Layer 2 of a small transformer language model trained on English Wikipedia (8 layers, counted from 0, width 128). Numbers have three digits each and are written without spaces.
A neuron's activation on a vector x is GELU(weights . x + bias), where the dot is the dot product.

Input weights of the MLP neurons that the questions are about. A number n stands for (n - 500) times 0.00096.
n26 (bias -0.036): 461451751528237463538602439477407594654614415558674616333585659431292449414474286645451365538465454311608341476374422553604538336490235747483421479741756601668361580366473722503606483472527545514702848473340453520592555458621500574351722394641487500514479545531479566633568537375419619579714544329529560597422334525454439507384544398497497319333408542533591575535417433328615536451397
n78 (bias -0.035): 352405635228331465540409309617611372415605468504593658537562287329433357647607544644745252730594504353523542615704339773459274375496424345615511560324681558631476613458731745389377508566539405367598437689395496481627532406613262422539488453676446347836222556315648440454559693540590633587512597548388698461299582488422508420373526469466580295433150566366625611713377461598625622354328
n85 (bias -0.035): 507481643524600315602623480636343345354557657435582401700620524496489678608532585489273488594424539272724390124302436366427559537640675536488796453639374413619473618504580641425392366393416761382426519527512324380444395484447364511431577516480705539488287550443725442541477575227440484363672606777371508459289641464717565511431397653711492473553388528131512291333570685500374656586345
n87 (bias -0.054): 416604540385301367549731483656415433676492333416683434608458640460264732608425854351557076532583627728331568416639204558291647412661394570432592707483587618700524365496441186492620301446547596679556576802390568461286271603354454516365500321434636585452664508579411526492638481290665598393575496412194559492432449538533475519388415509580726460343461591631528280483496488642546615610331
n103 (bias -0.035): 546534588424486590313548431743305552177487544426451527373268251474373316654525783879518349634305540755690532836848431674170625378601412545561496620500462552477754388264543486559563321627496266397354369326639621470247606518448275500430472416518576695540764566587677594306301560296314737366272496377482491637194448550208435703382508654735571513654410464483424491627430500629518660446396
n122 (bias -0.028): 394404537398596388500544458504382373553504658449496405550496481682403437626490638525541550418412345456460590312500454525616575330390305591323539339447628554111601406539300605314607702477409480504528493643633437550607786386471560536478454563637908343411511559496340631274620453515427534355623236515597565428551548435412562810725702305422422482633587718411436430538522290493364614775656
n127 (bias -0.020): 627575692840743557564477406601451492164473461527508376678675294362394524626526370608472520556298584273377446422356361307594369511440434456656451707512572427433850229690407361405561449561311462655647601411823400470444602427496437412550455487573659603330602535383350693541643363682589408335500500555410366596508690659215426474535779560556461407729391411458524555536634700500591530193532
n136 (bias -0.043): 443675508541709523254441583658504477488616409453287443865381508520652552615655540531412381508578200532555567847274566703703371349561613537417519174304504585441407387400512388304406445431570336508415559563542605362345536463539447173539475614451807444388631385370381428300730323532623097610422585571566716550421492401446358500634621674473719657555534463389488492655671566535450572472667
n143 (bias -0.018): 479393569246541398650658624565524384456475618572255430701451541518416550413453504518555721522377327551302557446448594430737647683676649574475379379522516461351397232527578338385586439634323331489388543335561412689470583496621411468511636446392660453347641522525533427652457339442515713379421740568376539701371692763552470625633623357559380496749686496587313190418471609525591479566470
n144 (bias -0.052): 634537598378681421525458526600371692418548664632482518689580478542284651679435518452482547351699514546624670591537653561361550269466419363552443376449682648347646564504617130524645364384431405397627371389567701527583648457479587462670632556590710567295753408399609372397376446504529514443475431483452462627347486256693456419294429508705295566478560583351304454500535438583437500418583
n153 (bias -0.056): 409546865531662755681267817376500496593432543539346655576541344565277648348504679700667387403451367331487258535756667513582531409226518656349558575487641640187716566720252259597509267411509306544570504578734615626585343420235133653337759384321584610321448626556417565249474597575451460463635385318650733538310290392703491525435416467429583470629505522542478244527452530330523563504719
n176 (bias -0.037): 493330524379568466571655329540345476656772638524454674540662428486422340535377531432437536440496386375650449669601413392522496447517522504310617422174342442500496489702473620402593607636541360553556562559375363304342430486483249370607507400496651486535538427562346519262260710486690518497525575438627310514459438467421215671625657362547633486489844554587588490532545503497657426468676
n225 (bias -0.028): 492470306392710297321526555601432543473328737421245550596601659416418597535500598582736463437595734394231361298236321645518675483432509301447652317768328258575666406649782486517359667436318471729491715491449645521373535414600366504391781392509500482562372496496615401495652667927637500546559599579459311603303775367573532483645626495563283246369438482389348575687116142721695551464323
n230 (bias -0.028): 657318383438451479325491527660671513482677680367452641527446518587783707435580704424483451237718672474377395461358379133026482583574258504380367377491233517940763672582496523479531337527615382452597375573473642358478288478300496504470536449664567601356448448504478560641304420343210417384729695474482407466590338478558400579771340476508783371399379665750824569460630487398641284654464
n251 (bias -0.038): 605427500457579440546402480649345329426496534557527395516385453519475584496550695545253492330571212473623424489518559680639531449420460465519595392626669690451310562287534273717586428649507479647427466829794609463453389567545529429346576537645695357442267408451500557084605341235425593555611325595333608619670647413484732500231711605558339534682308583445635355669408396507588595403402
n257 (bias -0.018): 463611645490414582549541379524643597448569637372370257573633470542506481702548687553484660549546661680516473561509440491470533295288266480548488552510570418435647549605585490503530541325535441529411315475531439584672664500437418758481517449573488562387522361525342311625355466458666327561533491455564484450481395326297648580618633292629397529412559344618223436334503409585561423428348
n272 (bias -0.050): 651282606583500361471492826492535298454769641532422579441357446618276431459451365440479479525722533403380607564488344473288368279554821558468586702354671583487500632620516619272504690379388315310587480593650457280345390404811438389536504578337527508361472296737545239440580417582668401612529575298466417833520616192551423609573672478349447315272317600469656577642455440675658531459233
n280 (bias -0.030): 572621538430419778413418564507398523385460459517271427433390525445462637603541545483389454490563476644661666677467674285504618435503608345493507673489459379667681545670618500341574633405567601378485418351471489513507603335362432413449725230697586604572418318480369592396446467552479573552376801394493600610337480628393266645551339526615304405467618546596691493299514403413309622542363
n281 (bias -0.032): 496404785666718399474522550401375326598681482566481727408404412511369411378559772460478312597656394596369594449597700564365440652613477633423585579389616652421252496613248701414477485435602440316587489496547681321317333542442440504562326512686328676306407403452545520356551547657718651422642373511670392475309273523415442318404647756528574320339532584532365615458522540573508589492733
n315 (bias -0.058): 545669422544354385723278553806530634480496118294472588366589520602119645575493571561532492536310184433465364247553471447549556657444546516410673452439525634608520592483593463599338449351485342189567722461355753280258374585546623523678488521363508262603359638442512597541581218603367556362520554562512469420535616728374451590562533775511618659537277524406532339601563581465467534560464
n319 (bias -0.053): 409343677305453616422328415638364353389540283423320788378472247450398473555729564714468528454533676409719495550746500403476495452465927411618325675275628246490745296160710424381692654617504361514728523635418312390636623360428474451379400296626452629340559660748605666639939584417500463170373527278467726509554352377774381504604429510578500414548510345276671750547682558286591247611327
n325 (bias -0.034): 562449538387260537589459452420438511643615470692377469327528653515259511435638553481404567523449399747321476417427551460504666456456388422228748408429290589238353500348597468577880428422459459573415613398343665515261489406593547478628536488613651669542614710523492545324474470738543519584409846413591544608621297713461452460538468621529309379802712249357519553476348455530704423674308
n327 (bias -0.042): 424599617313728712423514421536417446799561483486321645586146433465503510607539347564395572717589461455425569445403633523410447362457577397455394353525418662449623482467412605450450476671643541626670256644467361420340566358449664442415561592731477661458541618579344470446629534434543472658568348428590524763366524425547507543651561394579639380646485657473335493553320324270547391563354
n340 (bias -0.015): 394593657363270762256183273482683572458667431339251684524510595472323597574758537450678558402452632259486534358670558549597702818540124291523593711400575314775556396363769689446648555457359505486747385307696829478281579424787293314230369456671755622477644523596477401680623442435643429398505554343394676703541637447404451367541543784726533445397128462567420384228546378591534504194381
n377 (bias -0.019): 540373663326375685531289528659661493709396496639481500884512391447397587697578534519431409339680357705396508455518496559468523446293548562447507292398644582657465577480459472401293345457556409392861621338560528507461401527500464578459417540449526822340299153647504183544593467477520350290449430383540615711534519681366444598511430575453626620757484574650627606539584359400261383342574
n413 (bias -0.022): 561529455408586654351369347615660496646346724433389492722364395432300466737461606640698266321605331365408484541620739569500492403370540546335489626368524423580615454286304520344512601508589484554633257530743173456554564353541418640485449412570529610489534364601406661409622379367601439345660312500520408452463459433664575822530424682856443500520431620591447259597515437393421673584426
n418 (bias -0.041): 361354558358376440487381480586397528606532619667395592550718324283443561377596487332516685330490282542490517545575399569632303463695660550410522507567384560503536312507484426394480481450455387398535522500384695544696565453646264510506561710437463627581513529551477417490564431715360569475601699635378390528416510534436531503391554564534507532534274740459487393423364364529571814543610
n428 (bias -0.037): 509689673329535396478464646584497548581577382678380255638380453470477561442421415515518579300318590448351494425506453430522312503529487665370727577450520420326315370731404583600462461666590483664494397428420519579641588500622413577554700370494526629460482396479607572538503406546469478308623518573548462441437461481541462588518551513570653376529526547421503485497585381214529544361672
n436 (bias -0.023): 604628439591325646508332521535625536492630588372484380613684542427530448464553557468590496500629356532377275516352575621180705450515598529624612549575544366671779521504583572422304432562552522287246708204555389348562395367718450540468327483653414520447492541540565496737198351362825685450228591464492630673251408588131513570516642451816297272265721600446611609454613563342407539504330
n440 (bias -0.041): 506471667481616340472479418509359530624675431536460360503547309436480536503443405485426336552403478388384542539679633518735556541666503506585558432250681530423438478327359268362487545566410391515575566621333252438522564506557561670536675468619415580509299494590595376513455559528503556410497470648621636361509425494320666547524531490596457367513399635690414439619613568533280535528487
n444 (bias -0.046): 783654368664679600337480603488349428299480308512513613785479297219538648673638574693500389487381643484367405459464517496676366307343331420324393442347536411570604362452626306576513475250504576249887529659648635400614455394245508395533728237635580695504541504533318716323496276492742199496453536615350456572537455466637729425619401681626550471565416542484659183644426452496362713462640
n449 (bias -0.047): 639397509408651504173560710741525471487517329393687693664709367336496539509552379727331518678398794552517627457367438359370443623594405443368619618389649496577596465527437536380168453677293421565216568151491495616354336509538443298322549582482629491604577672577302390297352625825451439685420727628572421655154763692478554281393738627525392295750237456318557504571392605706482599491451

Each question shows a token from some text and the vector x that enters the MLP there. A number n stands for (n - 500) times 0.0091.

" of": 573601427732375517448551592351460305613469506549601311518500353406593454527420449056490547402550402528551475401552420705362560538555449524407481621473470418579451429583711621466522451395678608685353535513516526563431588642406606543423590481458288648504551329607343567323538645485593400521521316426530425439560548603596568510515369570410504639583382495364403673605450758382624521425523
The three highest activations, in order: n87, n281, n428

" under": 683548266701519531550494455371510590543314472541670341515463302536500358499305422375319595543401398487421588505610742681416604652632386411407404434611476581569421417526604755604553500458638590607401668452479560431552543495408490481489401520462493438597588433698363560435449655493616514586545380390445368514590610544544423462457444626342504666348262464366370421708576699454521430449473
Which neuron fires most, and how strongly? n315, at about 0.59

"n": 376468349586435404511520491314339486523314573639375439481513505519647575527325426255519683502574493509501486497661575733473713470590442456461379561490497446466245475475762501348553502440624434643380578342476513523477747417510670456451612537301400495478561558666502484525556622405616452565518312462611477290419575587577537644650346415380377812513330508515407566574710649408400422509477
The three highest activations, in order: n143, n440, n122

"–": 509560302679508612465527622460440379492588621596533313512488294508579439509247310389471564326483407436560531460589553789369511525625379451505408626587541400525495373401746597478564422462669423708416552441586569389438484553388538386512575454247369461654521491606360529489525625351507477687507370443378532472521587564606528646595261569292467696550435405578312519688551711426487520575547
The three highest activations, in order: n103, n136, n251

"d": 453519340702515310390455594418408590521286548696608440531642356404675418484294409327610574394476455410497557477592399786411584634617378388461428507545411534450423411527730709495535396465534432610413562364599594542474742568448655485550596376380493500519589602608515468297596504503610499661489280543565468436432554555727607529596307513265477667509445414546269552528497553352457365480419
Which neuron fires most, and how strongly? n225, at about 1.7

" start": 557581305689272610539673485423270556289304527493562386471426414430771467421428461360448634530522430619393546483577662701487533718508438415506372596577705526580420333427629652387559373546664417677457495558514554513620443554361548599529561565430337541504453542593517571356404606602610354685605457452503553481519532594529377535417407524314498531371362445375347531650675545367441393498447
The neuron with the highest activation: n251

" as": 610686261699382622507592479269397436465339652428585326490504241487675375530371328332488567451533346592587603510524587679501610509545432437328470485551478505591406380594571663367518535566612557600345636555560548565507659643482464456431463547489539628521405222561513582462572571486529541512431298337466422352554494611566521513507415586401433740385403562323438484678660680435567510484558
The neuron with the highest activation: n136

".": 453635370753463663519709470500397451549381475564400296500660390309733560364420366343419677450447427580441490506596437766320673480561310508556437550590485404631314558409586657404646469561572461544549568319556451488466417589392483676351550455446502465619395497448531502446499614443531476659497286325534606550468487620726488548551417477354542684498393482458341529660494636403477458517488
Which neuron fires most, and how strongly? n26, at about 0.99

",": 528638387627361530529620518290381481580458647520544253387535262503768522465271450292466556517425445493482480439441549662481630534655396506470284661537553420611393516562754512439534536575694364481388559460549527433518588479506473397460597529431445530609533277499393535461489686453549531689433345458544488381466501541667516601607239547417488796530392527430409577539551699294561523569516
Which neuron fires most, and how strongly? n280, at about 0.26

"erv": 402701347668531488500598528426424594495402619556611388413553372366628404352348401201556705442485417492588459497440516758449624579577561308418375671433545454409447564454713614505408498478629354536259453415469500411527743401474556568552571450321538494592483643681513395487579476503515481603564386569576596415582458662660543541600299406362345630485345401529415730564498449370530411542440
Which neuron fires most, and how strongly? n225, at about 0.077

" In": 568518330768394549487596476237343416536452522533606151501582318362548424437430452357478555490517413720502564420522729971494574480671459488408405482594436523361376370495642586410596582450668507709442516438521487525473568540276515573445553505424404514457507444477613573477518599554677404596495485449576517419612482567596542579603353537532486487383398403424452443600520533385535419570557
Which neuron fires most, and how strongly? n325, at about 1.3

"ock": 411505359685401586434618460434429527619425566666545340492600432334650426593340389220377679590536483566326526425633579630504393617593341339431361475615532410518316424384700612480495443485666376537350605420426532599632643601265572529403625455333268521590542554632571547464665582510506577618546457510620542412528511625601442635514379450387545675519313476437475342629632499375522440521427
The three highest activations, in order: n418, n26, n440

"11": 543560294615382557503649664325393477406467631561499417527514389375659428448382503205471760365627518601556478358526515733490566623543423448460377520451425433679484481579634735469520463497660470573340514523472508465551587527440575446578545332225366453662593589529499600387606700472462390756423527412478535356536468566528449519571448548347453716453289530370410495643422622392527357598475
The neuron with the highest activation: n225

" ": 498493370668318608535605478284439436428564620535560257579605376323596581551289413325437604373623402583505555383630501867403653571526511378493339514460508446484489488493633618449493530457649439560450553257637422648583558437514571421418549520293376619678449377654437557528593610363565503684548457397505590432544490534574442602577386480476395670427399543422414584495583706381471390509481
The neuron with the highest activation: n436

"ad": 412523357880430548526581510432447571544417553595598366526531319450614615573208304176604554459551403490507656425529456695411571650538397384425474593589528457403388334577606686340500394485560378582409523293577527659473778571367547615496414579361552601452590539568525458372571545444532546634573323528557340559530469519514596513488324533212536634488394487537506496599518566327578351560477
Which two neurons fire most, strongest first? n122, n127

"?": 514531352639343590478740445339418637492486557479449366491604293343703529388504368375555698463577469456569576466481576593508564596539386351458439542590440404547412541572689644482594415365681499488376496390613391394423614435396615466461490494473488421561426540620452634456519713486574426705576241315404539551594624449698396590576318556350448829553447522375459515615581609330519380319516
The neuron with the highest activation: n340

" series": 623506403607358541514652492517554472451458528566524390537588310516802366514430332295438703501438474531433536260565621694460446630569392480425485649454340592518527388560677616403444512497556475631429581458451471612418432491288618421503639440347311543564457440619500636389565624519471511729384318503514515414486679555598548541528414589482387849432318499391415590544639593238549358394560
The neuron with the highest activation: n449

" the": 549548351785470523624418502307299480411399665580568325460507369400614526442295273237452494486578337489507571499505381705466608590606479290557440691648420508466491563513659724344511688386541536437352494422541487557474524560461529629479536406318442629591536230603522431441551645458617538525530505446659458474590595527580518444462408523395579715524355625410458523621437614403572420476557
Which neuron fires most, and how strongly? n272, at about 1.2

" Sp": 463624241647535465517594517436431626585534444486489321454528418519470363405438415327550630446440569537526725449509573758531611577530390320383438570589468528407436442575691687445557654365678370526423573334614363466578627452338656408576473455265301538481476463658678670531574579422482547542561456450414501294687500436526544654561278618410472664526328466326462555493432704318571473555451
Which neuron fires most, and how strongly? n315, at about 0.26

" she": 575491479666378465591601457534469549328302503442602403378514288376672545423294282398540672509519350604437586504540579616556544390591424312558284487529507378309343467481744716480619555481709450512409501411511350485517603604317644519412589484522236636418525485592458628506573613377610564717383366522574493448559531423557543642565461624460535662359320647402438531439574590524598389603561
The neuron with the highest activation: n257

" was": 514615451750394546484637469463423414396357598418435368453546238326735503431422354219561615381526445458462574522613497839430741558537435430527417520495569595501412463520643619491535473493521465622490555447547441373521563698332639473577526472470422633378443447606271421389598578548537467641553390564542338435523411562660463563514377650367654726437301398403400557595578609504620375403572
The neuron with the highest activation: n136

"ber": 481507354633371539604654439410405545604378622514663338308469405397584514506352368261654523611444490465533445496670474672556578580571396396483465463620497432343338392602741638355516592529723413518360500434536612563571755536493728543403489453361497370481431551545388685613434606502396374543596487374555500378596556582562592609486351419280551731514333532419338485566505657367526331603562
Which neuron fires most, and how strongly? n122, at about 1.2

" program": 677502395721392578531481465529568509536453545570534449443560215526720362504514284314457671593368429536423612401553721783507500724498408421447460646658366517586494408489649668491435512497585415609387552412408482571579475583308535432508650435426497422603365611630431548462504454434508488642473375395461531619507634486532466499508318590356558740369224460304409563519518588307602403478470
The three highest activations, in order: n315, n340, n449

" in": 577702327691354588443600582325352421554310501547718247467626363305703447410427477200498479519515468524474539466508472756452642508679517432504442529625607440545358421563678722393586427437748577598416593461499452593493600495268552625460636448494323477501424240626495468383467595504613412480546486367475497495562540566648450605578386452632550599353444437428502482583485577390515500449508
Which two neurons fire most, strongest first? n87, n280

"al": 593666400631492588522598548296471452531609585595652404524485336471551542499315379092498676404439555525435607290477604692406596402694465530480313545611439422421388535490689528321442544451530445589422460494580531597484826506329602437482494514325469546572571528690304481513467604460463435598493322524541500428383494594556569537502384462310509758503334482610451589591535686274488334633498
The neuron with the highest activation: n327

" tr": 485611355764418541550545487421461532531305457469588464418516313504611497366507546446537558424550575416559648391522744698452569472344623439414585558510471339442338554501635668185684507561545429393391636309568374739565631583406508541472629435296368643549528464574468578479510740396482421542597332409449505384599576630637487513436396537323499681446402683380361580525493537269541370492551
The neuron with the highest activation: n319

" sub": 707508500683382529480500592354470548401389405668589304531565370433583630445192348413465591542511420437375593404624602825464576640617517442470435494453454587480413384501484679212471517554524498646438563227495498559548668516264605616423587684467348565457458460596447527500466527496614421606409400450383583553694550432547454514434420453348534668405332532537401529610614688526694352466491
Which two neurons fire most, strongest first? n440, n127

"'s": 518476420705431507600690429369401340517450607532603337453645220479684407526393328200460617501509525500569487409587568766440508377637483535471372605625402526538293494584689585343517512461517512494414518502538445493609613477501544417559452436297332584563580277687362538498488706605625475562560415502530517535485506493620402526464404561385385665543328501347442607661530650273584489541478
The neuron with the highest activation: n272

"ip": 663545295724508604464524512360364574460454506698668398530537376556609589550390381182532634388485503550321654432434448634463440602598348389551432575504458432363450491664682674444520385439739484598268577500567476575632812532418706616519608590313417424517501489596522630411571580329474343452559307395605478506588480428529436564383337598264473692520416469442436453459601554447439429519530
Which two neurons fire most, strongest first? n428, n122

" Se": 495493373645434427555555521356382366447478500475508301583513234482700340469524341462442712513648412526538461481449688610368587638446406426538548628635417615458404412393770574326530424574650396640397458537624374594446614483434622589451542427355357377501444510643639641269569524551563472793536393513440586447531475499406475622503421512324520662435364479514447652693453643321489449534627
The neuron with the highest activation: n251

"ro": 563483398586434592508414549277385537467434455685446280502566339541592426433310350321491573486585443446368634503577534720407484515643443471604473464534412418358335503443775581342558354442694542565425510342589602466508757541260615580445619413327417494610507634608400423466570570387514505542615292589555494570550615540574525678571356513308612731507366528483490380645403651391668354563534
The three highest activations, in order: n327, n143, n428

" She": 612509468581473527557579534452455556398366474493650346499500295349612459443284254360527706477483356659497619529494595575527510515535350306516336492589415530370386407419698684494565643436688434557371479460617296425494700698273573509483559506553294613422537581568517604412616505430570565724425410511535414385656509366560485628592416635456601605410259608392430584455477647529573407570594
Which two neurons fire most, strongest first? n327, n444

"amed": 405738233772440605461480583365461448403418599636408359386441354332660421427352369384493576415614357486567393492544576528412562696607356362514494601515618588421439489544704730418607507387537493532455564460645506582424583587349531689491514540421436540484423468751524292219574714458534565496673443433519476471581388513544563539509422510175529597433412375434442514689535614452585482486590
The neuron with the highest activation: n153

" Henry": 466484384607466638501591441395529621481376709579626341387466255397616535503351332235440630374493298594568622559535412482407621479494383359501498599561414542473462425437641682386564544466665544471246425529551378557367559596331613559496532442511346601479487610554560555453614555520637538651638339443497427421735505544649541657563461546288427610399346402345353517697591597517515509414652
The neuron with the highest activation: n413

" television": 642470456641477606545552464553455583412458520627574430443523252524774172474499363252462585544403388544558598438613700730554515687495441411458478659675382479472535387586720690492447449448525337564344536449470394574453428481493515369502477414287414486556461548680441415435508625526461366705553406405479518434481597494612505514523325563446545819508289463454431578638479636285595511461491
The neuron with the highest activation: n449

"lo": 426520477550486552493496599447439479465541447648582290531654435433608437308350414262464698503554475455467602468558537679493544549455393380576470554508487321448386449426759472422508566453768548601433617458515519514442730420377698529486593380147355387480552582740533489525484566380467561661669432514448512364418437584574622562600352539213554570484345542551420306648593638349594442586431
Which two neurons fire most, strongest first? n143, n440

" through": 581634294743439625453650616362395526535271509506569327426572353378657474516395371276420617632537330444437552545408716664466507643529524327447506504695481434539326357464661748414441384479618625553407614382445512439564526657478552669462483473468341463639552417629500433279434672436651445627492391450480559486586473543613382348523431536510586458331439593498415493549464680391580507554562
Which neuron fires most, and how strongly? n436, at about 1.1

" her": 520554533649396447616578399362371399352385547516673370401514194366689497538299206401466616495449377566490545462614593613434567414690403399428436662709474508412331505616709639514546553526651532387345474584633404548640567577416554437545502422466375594516661474733429569473454653456640509574553361483455558533581611467615398519492394632410463632463261434382474618572435538459478459465494
Which neuron fires most, and how strongly? n78, at about 0.22

"aster": 533635331637417578505688465361534449553343689485436349352646366415618488559478350142375763561493404508555483408572549640515523529579432504356407559645455455505351473505649595401412613533681424608432491529427510669511709621397550391520593522384365559646511518646467527455513632485424518691522350488559573487575613560595551398531288612450408599480301433362373406650519546282485287514533
The neuron with the highest activation: n327

" to": 506685383745440593463697544376357464564466452434644306640532334371593441550370391151486678418459392522474523556562560762394574473578399376461431674639518482533424420580617639550493428395603583576416655395430527357518581571465642497488523491518307446499600357644400519287487693463638616572535342519410443444539521622593336470571349616425540585413373480464422544601571668305541497485437
Which two neurons fire most, strongest first? n87, n436